Layer 11 of a small transformer language model trained on English Wikipedia (15 layers, counted from 0, width 96). Numbers have three digits each and are written without spaces.
In attention head 2, each number of a token's query is one row of weights dot the token's vector x. The head spreads its attention over the tokens so far by the softmax of query dot key.

Query weights of the head. A number n stands for (n - 500) times 0.0018.
q0: 482572609698164378596681535471553350583393478565548495657343507559571679744574702324461280321515466712383361227238551437544527385551435360546315551543440576542416476647350754362511722638350434477585471506544494354762507235587453651321432430393414460394488519381469437483390429447492486575
q1: 487431596475265566465690645488445486443450534531434596307609482515326208666801521430520428316628548631330478319621939408585418396487357331565598420484223503518374228747528754329399465483384657306569393412311606534601566253445395533399516287348311539494513461468533330563743554513569532546
q2: 619549422366672606483373370529377432485654527474553291495637495438471505480439371512456531533426466477603436637670355671507546541609394493536612470529687508374593679516392401642323426359427436605479624356552464544236511671465591442736502514568542390363590437535559656438703483561596414527
q3: 379456452596664477566412348338532689515376445469516603662399532342452401427365454543594762483730448231576475557618320550422660583339607588489510327444370305407326515434470465574608544506539492552377373552396511627316562625272288508576435614585544789499476385738309563469527470452416402534
q4: 467503475524389529544564459670353588347426341564458443434538419555624493270635513540512689318432442339673592788445310457367570430264429545507440408546409384441390603476493684812503354453444440524336573590426521575569389483419404524506393375271530642584406445502276526603582315510667540223
q5: 513415588461393430463594605388553324426449572355531657461668634557373630565333602302459489411621533667337426493351558417612546499411542417530334670583199554583469441471605584501557674713565577399537414478500500446644510255555524562578763538371313641540376430522529437509269504545238562300
q6: 700455396589510442501671560410528491636491484443423563344526456556396340445291490450257683608441526440303460420465394510376454407420530464435562592455519741607572400404657625453423570486498601312586525515570420496504403433477472433430765326321456575404602581507565380419384491632464406557
q7: 598548658578358471513356648342674345614358372569441578338421420500501571543544719286533529604407471363259658416485641477429430460733633482545291414439470376480471475296679437285558554611522450449810250437451636181632433110556700655405673549275319416498398609666470414505486703538390628524
q8: 555398540504534694374507515332435467485443501408599656666566530465314504491392469373333492541543292611590310517688524434545493584597607456555425504407499505435433490458321485541369520424346711305790367393377584461405431452485327550650646426405581560560388570462362577533504483526424307350
q9: 420464671323538337499332340430571310490548503569557506682541475710603499462419237385548430433713485250400354636591486624440507327646477594449243571588562292238602359454627491589668576486413439458512522722580351431742488616384715576473582472534449357579494243599373543582514476396422647448
q10: 259559370387953400406076592433534609455465623751792597365269215618469736521679427554494341594175734413552389495416392309234385378294459545259411333590496459365703541379411287171680408732431324540694654561524469469413539866637658771482339686526562560781702340725506405464477646313447701610
q11: 317506603509548588189434568657299470521558551666505378624327475727409451641663494370581558568414659406335734502534601542422527605337543726533194363768352621579512657536497368578721656487564271329486761299842828628321413484592349533484727589488579260682384587336100492497516544278326550457
q12: 452516562437553481459586592286671605654625444464598359547537372320362567763528536614469308296533341909687655315693433365388688325387829499482428711429631520483529528550536575480400707780794587492672437395544520342489607451537472628320492447314247392291530563386675212493522626639604374573
q13: 606466337434762535620575366324556359665490458401664457349526687360471160573403352349492426580656724502551519573598565381398630659607606597491508739392647581546394391628773457418328544601539628527577384461398449546664506598506531193700533437617380659199404664458706616408773364640613663604
q14: 509345673449110639543414537416463514566413687568650594714498866464623560536601444568629413588426285577301692566442716651535376551534615579515431528593656374309206588596624612426601761559316266528483522590489502576308620623704714487326402382520429474548544359685441342411716506601415354403
q15: 438466438577439680589546583419257518485359588419340553400442342562358414397407444590567569469667307780302470530543186447646618334340578293414456624439358589574258649483587623449647370332482691326347465455339419526400525370679541345599680541395554682592487514667712474327409397576426447565
q16: 580449561517564736490685445743628550513416617588391344468574373490731314547426224833482564507552328387618186567582369577503451635461465540518543308787485387477615354382395379394470388441688747541493601516483485379304407232497573379522575318581337417581354481534407343553363519326434519639
q17: 418517316608141265464825356582635423526422649607636397600420374345483529561665750507589435524488657752631430441255512801306536328552661509494700748564567480576417438576396350451560531369683382349226368508361551422392551549600506731420401406359661490456625557410469571519646504564707713510
q18: 638281668520410607467726426468568438607454371494549315435267584588465541591636561630448549527456576504522531563589457537550508684608309479469420455462708486728632596103481324369573471409323518409774412538315396368597255605505455555571519624594531552507825598429515528378492701590630491501
q19: 511482406342407451550438450548654553544430485477389547703374520403637380650492627655427504643483614552661441457454462382526438524139448598452361595429384493555437271493641501407481454538369390578392753321667697456510558412518534616526440650405560368365526413473424566452399495548334486568
q20: 490469383547470474626627374410661345337515426614239405512640323469450365444493466444510360548531562494363459350552627454422521263649596482370686614476716349499476499461476535139393472675551561518398682652468351475265400378543603524684398489501628580408493734500469649609683535413506646563
q21: 664546348565617546449644401530620407521404453609450594411628507522322815601402253469524578422750654408644562338487423701387382589024412565403348576701261489455459361591557652340338477348457804427474512659302371661401435421508341654597655538486348559443708433496499533425417292482470630350
q22: 562370468598523411393637339574534487520483520325554492424335500514454464667599513349531483612731524406734520458711700592552503513262660632399558460321619470516528611338480381502624469565482541501571608540613450516500299551403613388610435530566727295387565594515353471447448363339546536481
q23: 499563507535378459370409475490510515492596516543450453379315597565518758323696511512798421573506369492475626667425751552460548535661520721543719379672642368389488525589551448273351490521377362540442672403481515410494443675587506634497311732654444453595470583722426500661477325526642685660
q24: 469691611405312478344541649286493556605302535752412363419449700410397432584423574633442656707454547380490406568712605679545323462315563505543493521390513431568439319483513455672640572653634565471609440532522444600328565350744710595554422497429318735521637521476463380334531586495553474609
q25: 358298662747276590690512760558517360489504373608288731531485624500534387639556537582438417382496403452437652600528694492734446490497688528503348334549402675326372572601613567624500416449617674418414558446660519368553472878484647546390502541504416206411357563422465681542443477649613781254
q26: 503610585486436656835547513456710462450553539394706345493676484634589291649524514664428517521408370602402609258516253786554609279441757319659477534490447488480534435554540473423450535656500577584403486458360388559475311571456303399381409469598561455644544531441571444469478526424842349610
q27: 251668326455719604757350660505551482538428776538601104748809662311626393634577200431599318308450450254712644338518909482560379207598854549829480430375508603513426607443561378043621113653611482323245269451781525318698660778514563420628295422440467721377692364881475270362548642408304452726
q28: 327543707488581523541444687448506521663654628495450401622498738414723610552532680619558418230475514488431655418635548644472642400494614526535664490522545436397420640571460578371598405226420383504585561410541389546576493840522527549564429508549640307557334502344743546475481649433603409663
q29: 617530450443461452623557540698572660683511520412476550413607595524448698552460486423618534583505605376382648602509375569481448457427626315517411540413332520485559572607363535605781487620468546518636505547438294577354453585266477461539470474539484646371560528257496426510406742483596675744
q30: 397477361652422415454704758660443324633612569391354547529508367518636505283734542402496430515370563505536590630515512641594588560474358591393510424573534546485420364548456368449474475541482349630489598697643549425321477674415542570435480544420514553659492634767617604609597459446499597441
q31: 635577707428480476581446407585407600640467822509448661550383567419792665438432384286540504446473480416470574364547280373648304769562284492403281394482550650462430475379524287802560499556337489586530709558632494353446546744555473554294405515624419848414638580572467520398509516437477429539

Each question shows a short text with each token's key, already scaled and adjusted for position as the last token sees it. A number n stands for (n - 500) times 0.0025.

Then comes the last token's vector x. A number n stands for (n - 500) times 0.0079.

0 "ett": 572558598571605509743730569393474453607550591609462550504548531547450146476545578514451671531524
1 "st": 450600518577592572712655623382455486596577575560400550519552521544459139533605585518433673511518
2 "own": 473510486547569488660758601332440513637534586662430504459572549604445187589523588506481653477493
3 ",": 458486404523545480747693484352424541640598513640467508425477406589399263578556600568434708387565
4 " N": 515433371554600683753668571422427486597556512546515529525512520472489148497569539566565814442443
5 "J": 559474362521572582700662574269422467674480526613437490443539578597461189637509520492458641498537
6 ").": 521498417505552560892794447330423475482521522660528524439552468559490237442533509606460409418498
7 "\n": 507513442480550648871768509314424472465482506628516526459583497520525184453553474598476396476431
x: 494598530444651480480432484451474442407458500605470528400521563539475388495492317596450414485599483537446452184447316530573397418583477577529568563516572561526505516400521489376631645424487433566477263569507526712621394362525630585455493434553510475613496490640433562473559209512473436460
Which token does the last token look at most, and with what share of its attention? 6 ").", with about 70%

0 "hed": 574550542555555542744593564436478538571545520551422475523520508585490320531569534531489581529483
1 " number": 494520503548530500731644635429490497561509500575460432474519504579438342572560561530489615522485
2 " two": 514509487528518519684656605396523502570525474590443472412536486595471344600512573504494544490495
3 " world": 459481433551526548782619654456503515541548422592484479474535471574425400523533561531450583459539
4 "w": 522455364527555628768595547513520490523580422483436408565607437497480403550557564519450509509536
5 "ide": 517486468504527536646661590434504523567548469609428427407516506634437358587498548499465578495520
6 " am": 598541345473512627669583616455490503532565505508488460508542518548449383525644532544479709457491
7 "ong": 508546362482519606729670580445519535572554450505455458484589451572470350529574551522473603405490
x: 489474492491579548391570503507607491561440635545441404525473439584384425466545528415387441446473518384516525406605432311563536596558577299493467605364576589645476565500510453401398495563546469327462389429268488624233620184555486453561500474555527529456516610685431322398456418535537389480
Which token does the last token look at most, and with what share of its attention? 2 " two", with about 30%

0 "\n": 512507512518547531702583507441457494510497489533501515481538514535490365486545493555489465472466
1 "\n": 498511500519545538700593508442457494510497489533501515481538514535490365486545493555489465472466
2 "In": 456517511545554602678604495424470492514509501494518510449511450492541426476491499543541542472465
3 " 202": 486496448540542612655602568450462512548524482562513474480468458547469406526447509518530500462522
4 "6": 488512489501531522631617549453461499542490465617488526469514475580479392536461502518479463482490
5 ",": 509491461499523532666630472456492511515502482610491507469454455567510428500501523541497410428528
6 " the": 510503465505498606700656491453513506473547490582519487470440489548551441482518536517542437445500
7 " company": 503502437511509566657612613438523488532546462548495535468479497583499420538488539490506448527473
x: 620515329496518579371600505423536331480480348403435544356503305439341333592492579584288465509475422649524360418444371435592421431415547573703447494596569560478520554485474603444457503410588611546439439446353534542484500253491479370448642417416458599523475647398477586406612359537548477539
To which token does the last token give the most attention? 4 "6"

0 " she": 513510578538560560692614539434483490506557534557496503524464481525490405493536556521533592407488
1 " began": 496515512536549554747605528441507499522522479559464494495508464539525419482547545531495434401471
2 " her": 460506497544559633704601512463522504498561516556526456518482481554522463468548543538502499373474
3 " career": 479490474527539550724585593497526507521542472591467514485459458585463412501515539531490483490508
4 " in": 504448428539537609713607517441489502554527514510511489484550459534498392466552514552496536427492
5 " the": 532490424502514613702628490449507525517537496590501484491494482587522412507537529549532527437495
6 " trans": 582540367495525632654594563448494494524549517505524528521524528510468382493569507521503629504502
7 "port": 509520450500521547606607643460497524560515478531453489495536546586482416522487557527446587531497
x: 483464498479433598461574349367645350476538429450379546357635316528368561644416397467571529503640575573521309440378417424511538375519461544497443488429641642607498283379498665584361469570538502546491508435204546537409537275433591509519644460578440601479415528445460513443461479621399410534
To which token does the last token give the most attention? 7 "port"

0 "s": 533532525531539526618603555425486512521532529535461495497490552560466329517539526515465589469512
1 ".": 501517496527531506712590495417468498496511515576495489478535504518497369484525519563467516460494
2 "\n": 485505475518546545696590513410462489492487507561505512482551498511499345475538490555491479487470
3 "\n": 485492474517542543691620497452448494503490485549503516486523522533484369476553498565486484460459
4 "B": 502463448530561633704607502469468495489515510502499498481466485475510380455503504550552554471476
5 "y": 553471420533526624684624526450496488572514540522469492466480455507535471463466491539526538463447
6 " the": 526512427495492630705639500445504509510538538576483465474494482567537454509551528550509515462494
7 " end": 516516433485520577671613608456536502543563490511478500454545470525484397516537538517500555498474
x: 444544460402464616446670378415690476533468423383448521428610423487315397389370443536282571576548460570553403301485458286476459559558475479475515533341679501665526450516643494456555404539571710359488528534278479511512571220505524513569580514667568450620466646494462497478410420577401553542
To which token does the last token give the most attention? 3 "\n"

0 "ations": 505504511514524499625610587428497518557542481562450497461494525594462373561509544513472547489521
1 " over": 481549518561526546671585544440490514552530478484476473493556485555499403523564559538477590415491
2 " a": 474504456535528556678599532438509521497546481524495464493525499565510396554582571532494581432474
3 " five": 489498449535521558671611590434531505542528492548458465469531492570466392573524551509491544481473
4 "-": 499486412522527601632551600483541498498533473510471459469592493510492363616466535514405561474490
5 "y": 570488424498519564577573597467489482547517460489398424486556464472414470505508525518534642472511
6 "ear": 533504449484516504584579588430526493539530479556441431478546517593420435531527572507469545555479
7 " period": 505508457490526495637621602485505490553534483579463507491539506576441395534569548536463593511511
x: 605443387460499511347536512553649410556498408421470552414487534481361457590457547546592567493472418481492354320423405394618425469424421526400464545504434520437475460499676540500615452397561633479554536496200432638401539027494509533519598505524552532452444465489667535520477379546472566543
To which token does the last token give the most attention? 4 "-"

0 " L": 541543502547596560689622530408444477556516532531490516476513517517491316520570514536520612443510
1 "et": 460572579562553578629637523417445491567494632508472545423468552481502315452486487481471581504510
2 "ter": 451509489544554514648635582420487478572509577546480503469529574550444283537530555507463628533516
3 " to": 443469440562516579693618515375489520547567490498463474473498481562472353484527598526536606396484
4 " M": 515448389539568634706626550475479481523523494567515548521523558518468317526562515547536647498490
5 "i": 570484423514546574665615560416452504523480590602492585507520552511480292487583442501524579462485
6 "G": 561521426499521586608599536398430463583471556569463564533505519513501275566512499508542679521468
7 "-": 505522444461504581531551547367463501573477546594490569491536528495481272573531544498435683469553
x: 506567443529435566511712471507558577470416503581154432509529645439445487440486463416566655631494470579374571383310335506494567377550571496640370440443382418490292549521696618510568518575541438594458233464493475443622422394466611407448555500393412517529567636598414503527467568515515458426
Which token does the last token look at most, and with what share of its attention? 4 " M", with about 30%

0 ".": 539513505545569521881628482361432496504515542662499491456566510516492247452527503607441533437478
1 " 193": 497539466567615636821621600319441482571498505641472404445507450520455277476411478559525578503519
2 "6": 508510483502585522760695581360406457569495475709488494443562485558480257584433472532481568576457
3 "-": 466496398497597654710557579368475506564549486651452446361495393496462210581358487522438643498502
4 "19": 511444394483591650650617641299459497664546539559459406456492462613384282579454459517516620490536
5 "5": 515489386487569636643629578347413514643478497560450476444532598643471239562404474530415646606497
6 "1": 485475512469573545652714581358437481630521499646466488417580465579488217614398521487450581570466
7 "\n": 513498469481534634835742492367409458502535475568516491425547458550538213477560457582504433442415
x: 466615546438679479405434407470503380430493482619428496436481557499460321518498314479527542535621362572428596194469368537464429415552473560562545580496533565524460518420525493410596535362513460513406380512605526668476462419524611590481596387549511490671473468673447563516565140474479427429
To which token does the last token give the most attention? 0 "."

0 " W": 536532500548570557688558525448461472520497511524501534501518523490479373505570497537512586492485
1 "A": 499520527532533542583582527425440465584476499555482512469547551556500370596487515500499599532495
2 "B": 482508486521529513594589536407441489580520507573463513495546510558490353539507506512506574552536
3 "C": 486501472502515517583578531388444496563519496576480501478527502577466351539500524494517597510521
4 " she": 505482441547534593659633542417479502487556528544502500516444481535501424502535550518543602423492
5 " used": 506492467521523538665655534464487532549538453557467471465499483560524384537539539531494487434478
6 " the": 511503457503498586672658502437508515480566484560486488477492486581544414516541556530530471453488
7 " name": 506520462503530548648657565440506508545528500558498528456488516588462392544528548516492489507479
x: 614464530448540508437636574415513283468437491316427535408480388478447344660480573507355450534586429629499447325346455449484529475419496550517604597557658497508546538482600461583549579441466605440451531525333506587383407054539554334543522490495488533564408468407517539505621357653452456511
Which token does the last token look at most, and with what share of its attention? 7 " name", with about 30%

0 " B": 562547513559606562753584541440463463487496507552506555498552526486472305471581481533544583470500
1 "er": 443580498582590645701634517449531507533495619516512513532497541517523348453535510503508582474499
2 "ry": 433515504539551557603643550356501474578499606609461530467449525546530265526505529482471591530488
3 " F": 444459401543567600661581557433462458551547532547513575527555505469448282482587532512567635501523
4 "arm": 509441427548560544642649593409468486562523569585468526487524555559439297572529511487477632518494
5 "\n": 495501455496523596756651499404417482505537485525493498470540451533484265508569484543501430442470
6 "-": 479486538500521542580684435382430507441568553535500522381457445522590348591476570523483396420438
7 " D": 497536426463531651753662550439442512468506489483534554494475543470470326491561513548590621472470
x: 540557275569331539466617539424540372429569407567644490385585612456373484388423512543411421606479429571432669258456587534538441376496459490392469570488578566631504301482773589403398461361460463533510403583394588369582397432580619407474560527594515456505520487712463458462484521472449401401
To which token does the last token give the most attention? 5 "\n"

0 " dr": 613589533603620569796629599391526488602525458536514579469491448483426252504618623515469656388560
1 "ama": 489528554534568465744745597355482460636552520636448536464545542633400210548526605490477480506531
2 " Th": 353523419578631623798665565469464474511551531596487555541550498453392189440636503565506684473500
3 "ree": 430470430561566608755768619350531482629546606581424488373489535609500225618518526490514630559487
4 " of": 514439410552530559686723588399467504651576549582422474401586488616408175506635569552471674414489
5 " U": 582484337521545723728682594401454485644562488516469559531584506568476178581552514549560822469469
6 "s": 633565254512572643677685639377440511572463564548455563562591637585469259522550472516408772532504
7 " (": 532501432464550694849739451392420500613579487531505521391630480483460208545475513545451626386520
x: 487660509462704435529471416357524391433562524587328463362516785518311502401486553542589558585463541395606649309584409570491574477463511408569404497509465448508432513399584613428536601459502395470488376493509479511495531294542539504482339476531445535592470528511473483459518301452326350540
Which token does the last token look at most, and with what share of its attention? 3 "ree", with about 40%

0 "ations": 506505513516528499647629603415496522567549477573440496454493530610455350572511552516467555487525
1 " New": 476551517573572547701620568420485506563540539537490532497559570513494373534563529514509640514517
2 "s": 470501498527540530592621605418460514560535534587456512458526536600435305527487512505497607493530
3 "let": 437454452552545562642648556444492504606506564541445515508551515522462311527491536503476606482531
4 "ter": 510480442527546538596648559412478493578521546564470518502528573578453306527503555499470634502515
5 ".": 520489432505541528727657487392456498491506519594491521482551507526495333475532519567478495433486
6 " She": 503498411544532654712692521439476502478561559555524489498409484541530409499493536542576558413489
7 " also": 503492413507524602754709557433487522502574516570485531488440474562516358465510538514515528439498
x: 404627447374630484396415531423414379444411406482463562411603438448474369402633513524254554491612408618591354415614433463462539452328488616589427548480626473612563553366425552328508507456609574538556227293343477572468543255473455536499666390493516412646532635494472425484491432478524455587
To which token does the last token give the most attention? 0 "ations"

0 ".": 541514505547572521898633481355429496504515544669499491454569510517492235450529503611438534434477
1 "\n": 500519470536592565867646529318416483483474516616513531464590492528493208455572474599489465484444
2 "\n": 465509472538584568870705491406402489505478471593508529476544543569469253454598492625469462428424
3 "==": 493506477527603515845730545388405504547544480591471516460602532618490296618588511584452452465461
4 "C": 520447399547566760952650571399441506454583391387454453519381411552469464549511572557627515385476
5 "areer": 465494461508553582903668721535599540519445552634455500443400491599447478465504612562492389505524
6 "==": 575529405486567586888794520350478497501487513625464562506560509596435309559604535583471434373484
7 "\n": 503543403471561636876746462380450463521489485640492510506558568536481218448602493597458443486468
x: 501498663550612548561458498416495409375487459587634559332560495499430476535432342566446408478470341572433441255441374468485404431558482637458520574581551523484618504413586435482660599556463328544529213547556524541610406424542581576428487434452502501531445434585343484485519178637583536494
To which token does the last token give the most attention? 5 "areer"

0 "ey": 530516553533545504624648538371473488576527578588455559495533532562498312549528554487503579506496
1 " and": 495522522541536530697623494402456536553559510577478486485462433583489338500527570548472560446511
2 " was": 472507492550553606767617486432495485510546488577475492484445404533488364456527556527510485339470
3 " oper": 432455451564554605768644573457496497533540442547470438543510472511485393463545541530472573412461
4 "ations": 501522487520523550678610617468501535549584412584445471406464468578458347573472559521472507447513
5 " man": 599472354527531619761626596439494495571543447503520538542491485488476402463594522518494603432517
6 "ag": 594550386503517602637562564463495503578536461493442476635503514514435323497520556526419624460483
7 "er": 500525457492536535631661574428504530607537451559463460502517513596468344539481599513425528538488
x: 458460459444624500401666473438581398558462431493566430424482394513527375632402585545322609555485376547556392375300281447684512440386535515523423472590454443482545459479551553463538457534466558433511587417362617643531570312581613611451624425500334665572426469389603518431679506687595297529
Which two tokens does the last token look at most, in order? 4 "ations", 7 "er"

0 "ation": 522510513516522487628602594428495518561544492584435500456503511586443365549500552519471552518524
1 " f": 473560493561560554680556572463487491514558472514482489525560496487439391520581574519508616457515
2 "ac": 420513474573569562684553548491505502513484476553488515609547551484477360499519523523490594584492
3 "il": 466469447517556541605590553450482500578547512575449419566560534571460420534504552543467583513511
4 "ities": 496509498507520497571618586433497531564542468581444506429482515603468359563485559510463561474514
5 " including": 535482450518531549665669510396487516536545501534480478471495469572525367540547554534481499446474
6 " Air": 560524369518523619677660576424491494560526523545507526484513533523512362528529529523505571490477
7 "T": 493524424510519610646657567427442508552489505524475553512544533540458334541492527508539563506530
x: 507609282617267471527725431427515442547508370486286645336537532484476622521537423490574418529489422595391533367505377376564532415556478335329570564507495469392549461409794581450373508454696535461487402573384479525486464317480527462413479441548352550572507562561547430587528446459541460533
Which two tokens does the last token look at most, in order? 6 " Air", 7 "T"

0 " July": 520512526554584542660719557401445476656507555629451524397534485588443321563500497537493571436543
1 " 4": 511497486554579540632675589343442510654522519616479522462552543598416297610495516477516604516494
2 ",": 505507407525532513611633471431423514678510468642462488402430431623446386584489510572443646418567
3 " 2004": 496500436522575545714675563383443483631529466632497546431569484607468282584469504522463599438528
4 ",": 486478407498554536764665469407471516593528447668480502433433402607496340544482531561483491421556
5 " she": 516492396565554702791717541395470493484607569574531518507382473545537363480503551533593608385476
6 " was": 545518374503529665841695447410480463515546493595482520488425403525491345411566547513515440285431
7 " the": 487515430477474698823734452407517513457562491645492442490445429570565405457540551519528390332459
x: 481510495501749499422668594448564463467386426501423530454585526441440477536635608418426446371484413579684459388538370343531565442386601533613455566372520568597535506341328348342356479377498436321563397600597485479407549406521561443385663561416461419691383452674615622326475440432518515422
Which two tokens does the last token look at most, in order? 7 " the", 4 ","

0 " and": 518513534529531532666581507440476528547539507548475473492475451561495376503523540547474555460516
1 " No": 481525492546542576670598532442478509545515524543503497521495501538497379504555494535500610487487
2 ".": 471507473538517512661577491459452469579500528571481466489523523522448368504568503530480574488497
3 " 4": 496508469515523515591610532389472505557490520582488504485519531552460370561499535489510583497489
4 "1": 483507468506526518586612529409480508551499515588479498466551490549501367594465533484491530520486
5 " resp": 549486405507525570650601578433512506540538497527452497498499502506477381527535562500490564496513
6 "ect": 559524431501529563639593550491508517560521462543436479495464513527502358502464534521438576532485
7 "ively": 506488481498519509562592583444498513550540472580458500444527488593480375546480545514467572507510
x: 513523467455470496386526495455474426542403358414446579383504460528442438520507589539349645504528501426611300379468213502552468416363419589482424559554547564462437494471529551685537528470535560579482443356250458628413516085578416566442625473456454521564482627463513566467499429458485412591
Which token does the last token look at most, and with what share of its attention? 4 "1", with about 40%

0 " in": 549531548556551558665575536443478507566548485512500494485560468546485390491562527559474612441502
1 " the": 493519483539538581679594507444495532519558494576487485486515484595510409526552543559522565457495
2 " col": 421515456566557573689575570477521521539524473499466525536539486522497395494555549534492613498498
3 "lege": 487500483531544540618596620464508503570541495585462514482525504593454377555486536513458529516499
4 "'s": 492500471511522585650622541437491522518580494604502439463486469594499412498510556541498546461491
5 " r": 596470379516545605639575565478484536497579452502514498532534483514424401498576534522456594456503
6 "adio": 519506451507521512624597614477497501576526483560455451455549522594480405566508558519447582499547
7 " station": 510521457498531531637627607445512498556564460552467519463559506578466406569529567509476519520500
x: 649508420442498579443551425363593298539569371291408519332505440488403474651381453564333497554503425587524370401361319433588417396406502547570478397625565564435533481454517537512571558430621524457608548443306517557436543139550448432494645436595472628479456509470512585428637490598607419516
To which token does the last token give the most attention? 3 "lege"

0 " in": 586554584597589602788631563401461513615584475521500489473604445580473308484608547602455695397504
1 " 197": 477551455599608625793591608405459508636516451618447423503503472581372281521509492565555606408562
2 "6": 517507449511559484670633601409434514629474455694439559435558472657425218598454513530443563440531
3 "–": 467505376488597667755564584329502500598479491621460503380435463530455217589460477508455656483483
4 "197": 501447352512592680759600583317420498616450499593450410485465473594383312520481458568507594488561
5 "7": 472494473461560514644674547402429483630471453707458553409549497648403240599442485519444579477527
6 ",": 536501406458545531765698452415485544613521471664461491407382401630467343556499550586457562328574
7 " and": 516520379494523627840734466398463542522584479626483477446370377630606316510503537597515508398509
x: 497537496463535515367395597533523404393505427517568503426494480425483513444508527615330531480453387474576468437452307393555447433299418539697518540452652583503429638342456632432518414508540543477476263268501480565324555340448559501370580327396599489639515577674524382540582427559405616440
Which two tokens does the last token look at most, in order? 3 "–", 5 "7"

0 "\n": 517510517525566544784617510418439492515495484546502522473554519549485311480563491577484451461453
1 "In": 495551554562588636753633496399459485527514501494520512432516433491557396472489499563560569459458
2 " st": 396522443576576614771591562476486488529539463477489534549537430485461430466606559546488595385515
3 "re": 414441424571570625771608543422479504544559510487491397527463517515473372512526532515481661493518
4 "am": 491481437511543553678588608453513494575512511559431406513495537578488324548546564535384619482453
5 "ing": 502487484505524560647644588452517551567535501606423451443465429600464321550504570535501518498495
6 ",": 517495463499528532728709468436496525526510481613479483443452436583510372513517551576470443391530
7 " the": 506512427505484641755733505429527512474585489574510477450446491572567398508538576535556461421501
x: 625457506497675565512526468487414494470399476541412531483562438408399455438552574580385437451623460779648507400471333410500477531390540426584578503369608559574479481363461425367481498523482479443587441550487508429243525187517478395531541521544421422674535478655623482418572421545544484460
To which token does the last token give the most attention? 4 "am"

0 " Air": 569553607591587594765678634340453504600555520576480522486562552557489300553557560529507647522493
1 "port": 495516539524550477643704640332450518608541544611463543486600564630458284625506587482460616532529
2 ".": 464514457547557516859679491338437498479522529632484505451584495527492278480551532599462501419483
3 " As": 401445419579523707881660570403541483479533498512534446474395393489602351411544494577470570485442
4 " of": 526436379564571741859627609460471533539574590530472396471502459523528351453486499621500549435481
5 " May": 554480350525558667732712599398502498636480516611436491430483471572473226562488503541515659464510
6 " 28": 460476398507543639677756581296467487657490541639492513469548491581437301639457525475561559484466
7 ",": 523483446486526583683728455412440510643512469679474463389387390618529368594433512585474510404543
x: 500458419565569461455486536504548516407486562543394593429507413521450581450536542475434611454569390398549622438406326517467448592181454537532641578501596606564460548494616598583589453644506438402405316301477578535413574247458565427469471404563557417566435524541458380422531357549456514461
Which two tokens does the last token look at most, in order? 2 ".", 7 ","

0 "22": 521505487537579541722650554371463489600550439639453430463552452566462323568445504517472597529477
1 ")": 518485502497541488687694435430463495545617458601507480389445426624530319517425519547449457440494
2 " for": 413522483562545592771668531368508482557570464548494461484561452566532329435580555549479549400440
3 " N": 435460433555585629751627552455475491559532502542508520551515524490486254480569538547564688445451
4 "et": 525412372568548626693596610464481501604503626551492545458515553504408260452528492498475630447543
5 "fl": 627462354498554582726622540458449452593493495554502496594518539502395328524662500514504631477537
6 "ix": 554523408494538573663700551375481484612497539591451507497494546567464245532470569484489640537523
7 ",": 510525438469530541740697463395483510590530488618486515441442417583483327508542563571431513397549
x: 518576540502569438440527570420587467454448475411437518454519429500403374539501494590434649429494446461477498323435276485498453421181530508568548556528558526520368540458511554422503537537577424537538264453498573484402528230437637481508470427458555389526471448678455387399611481531418563472
Which token does the last token look at most, and with what share of its attention? 0 "22", with about 30%

0 " O": 555544520577601594755665528351428492522537544596507603544492531542513267531617515514610705493445
1 "ne": 487560503572576556711718634324504486568548627617451508446483548581501278569540521491478638513456
2 " World": 423512476569571529740698657344456496563535556632486566513576558591379299600548543463485547510533
3 " Tr": 372413350572577632707572653395459488529577434498513607566593466525391345559670499518546594533582
4 "ade": 502455405556549529667660648450477508624533497667459579444524557632452237553473553509479682568558
5 " Cent": 607477324520539606742622660416462489583571465536432593544549493542370250549602505500553659566576
6 "er": 534512396504542515629710639381482505621533491651425526488570588661446289602496581493482652545506
7 " at": 516585367482506589731697552334439525597557495549497509488615438594529275508634568573479573394474
x: 636558522529436559367451508461638471541553551558423426443529376465440591562447479449381396620504460373309454286495274409482540419457443460544495479578571655471498572459648532378478543477639466381320436590516454526295548253582567415504499514564490450469537375734517562344494583564608422395
Which token does the last token look at most, and with what share of its attention? 2 " World", with about 30%

0 ".": 532511504537557517816606485385444497503512535634499493463555508513493290460523503588451527448482
1 "\n": 500515476528573551792616523356433487486479513592510524471572493522495268464557480578491472488455
2 "\n": 472507478530567554793663493425422491504482477574507523481535534555475304464578493599475470443440
3 "==": 495505482522581512774683536411424503537535484572477513469581525594492338594570508567462462473469
4 " F": 509460389505567697862610621453475477472597435479495458455531457474461459467559559550606529450476
5 "ilm": 550486418516539571785656671487497552530571516610462491479403612609443404495542544548441530518492
6 "ography": 435465522496525520757675687507519563563500507576471538437413535628324483446479541491437446505530
7 " ==": 505534451480533554844741521408491513542487489594450520497542483578446346511577542575448486412502
x: 536559561464599369529418463405470336403545390515472640337528420434416368497508403472422411493474501358463300298360342495467465522450522589482500550569629515671486467459585449398600494436529332432701259457441555601542408220597568549491466449485551412411534440626455409540590398616427593503
To which token does the last token give the most attention? 7 " =="

0 " Cl": 561555535557578557647594512449470475563504530540513536508510533470481306489542518514507608446515
1 "ass": 469557525541550543621629529462473477588547591533500498490472564544492296505501516494453566566496
2 " 5": 507501457525531513607613560375455504583505505586488503484537536555429333600528534480496583512498
3 "6": 501508432521520495591622569380458498584511480595462489476576502554460354602500524475499596521496
4 " and": 491494477518517515631617512409456502538550481601467491436468422594547346531488536547475534475504
5 " Cl": 596474377519548605657614534476481467547514500540513535513531522464478309510539520526513616451514
6 "ass": 559525431511528562619659541448480473582534587546500498476465572557501301516498521490453563577490
7 " 6": 506488460486516529575623563364462497578489497595488509471523521566432340614499548477514577514502
x: 477657374484458466616673533509435500491571427286411568469436511548401518448483422222595609543490504642470520444520227541589457400434468438434554550516437452412332486411598530572563369419504644507407394394370650593443418204452518468528572443379484598600479535654438509679590390491448459449
To which token does the last token give the most attention? 4 " and"

0 " C": 541537538559579545697562525441448473521515499551494549536534515501483353492549519544504624498499
1 "-": 483531477552554585584570533394466486540477543562488501498543555486519310575476526510402623514526
2 "17": 467513462528543534577600553373485494597503516570455476463520508558452356620469543487527573509525
3 " and": 482498473530518516632609479415449517554560488584474497452444420580522345503503541542485558456517
4 " C": 511469401530553598674584550464448474533513498551498536516517512504473335501535516552517664500492
5 "-": 539487395503528619572574534394472475554461566576501509489515563481516325569454521503410622520521
6 "18": 541509434498536565566612575381484495588495534575465490463503513566450351605462536490530560522521
7 " 2": 509498450487526549573634538378460482577520506604479496473518482565476332578464527484481592530485
x: 443680347530518551576637475593429549503510447390471565340488571645396526351426607328433642643511405534411456373534205537511527431404515451532430585497472575449366437457469537701590479454605596506396368320342618643520504335471563606532647452514445615557519497617570488623467364479504509549
To which token does the last token give the most attention? 7 " 2"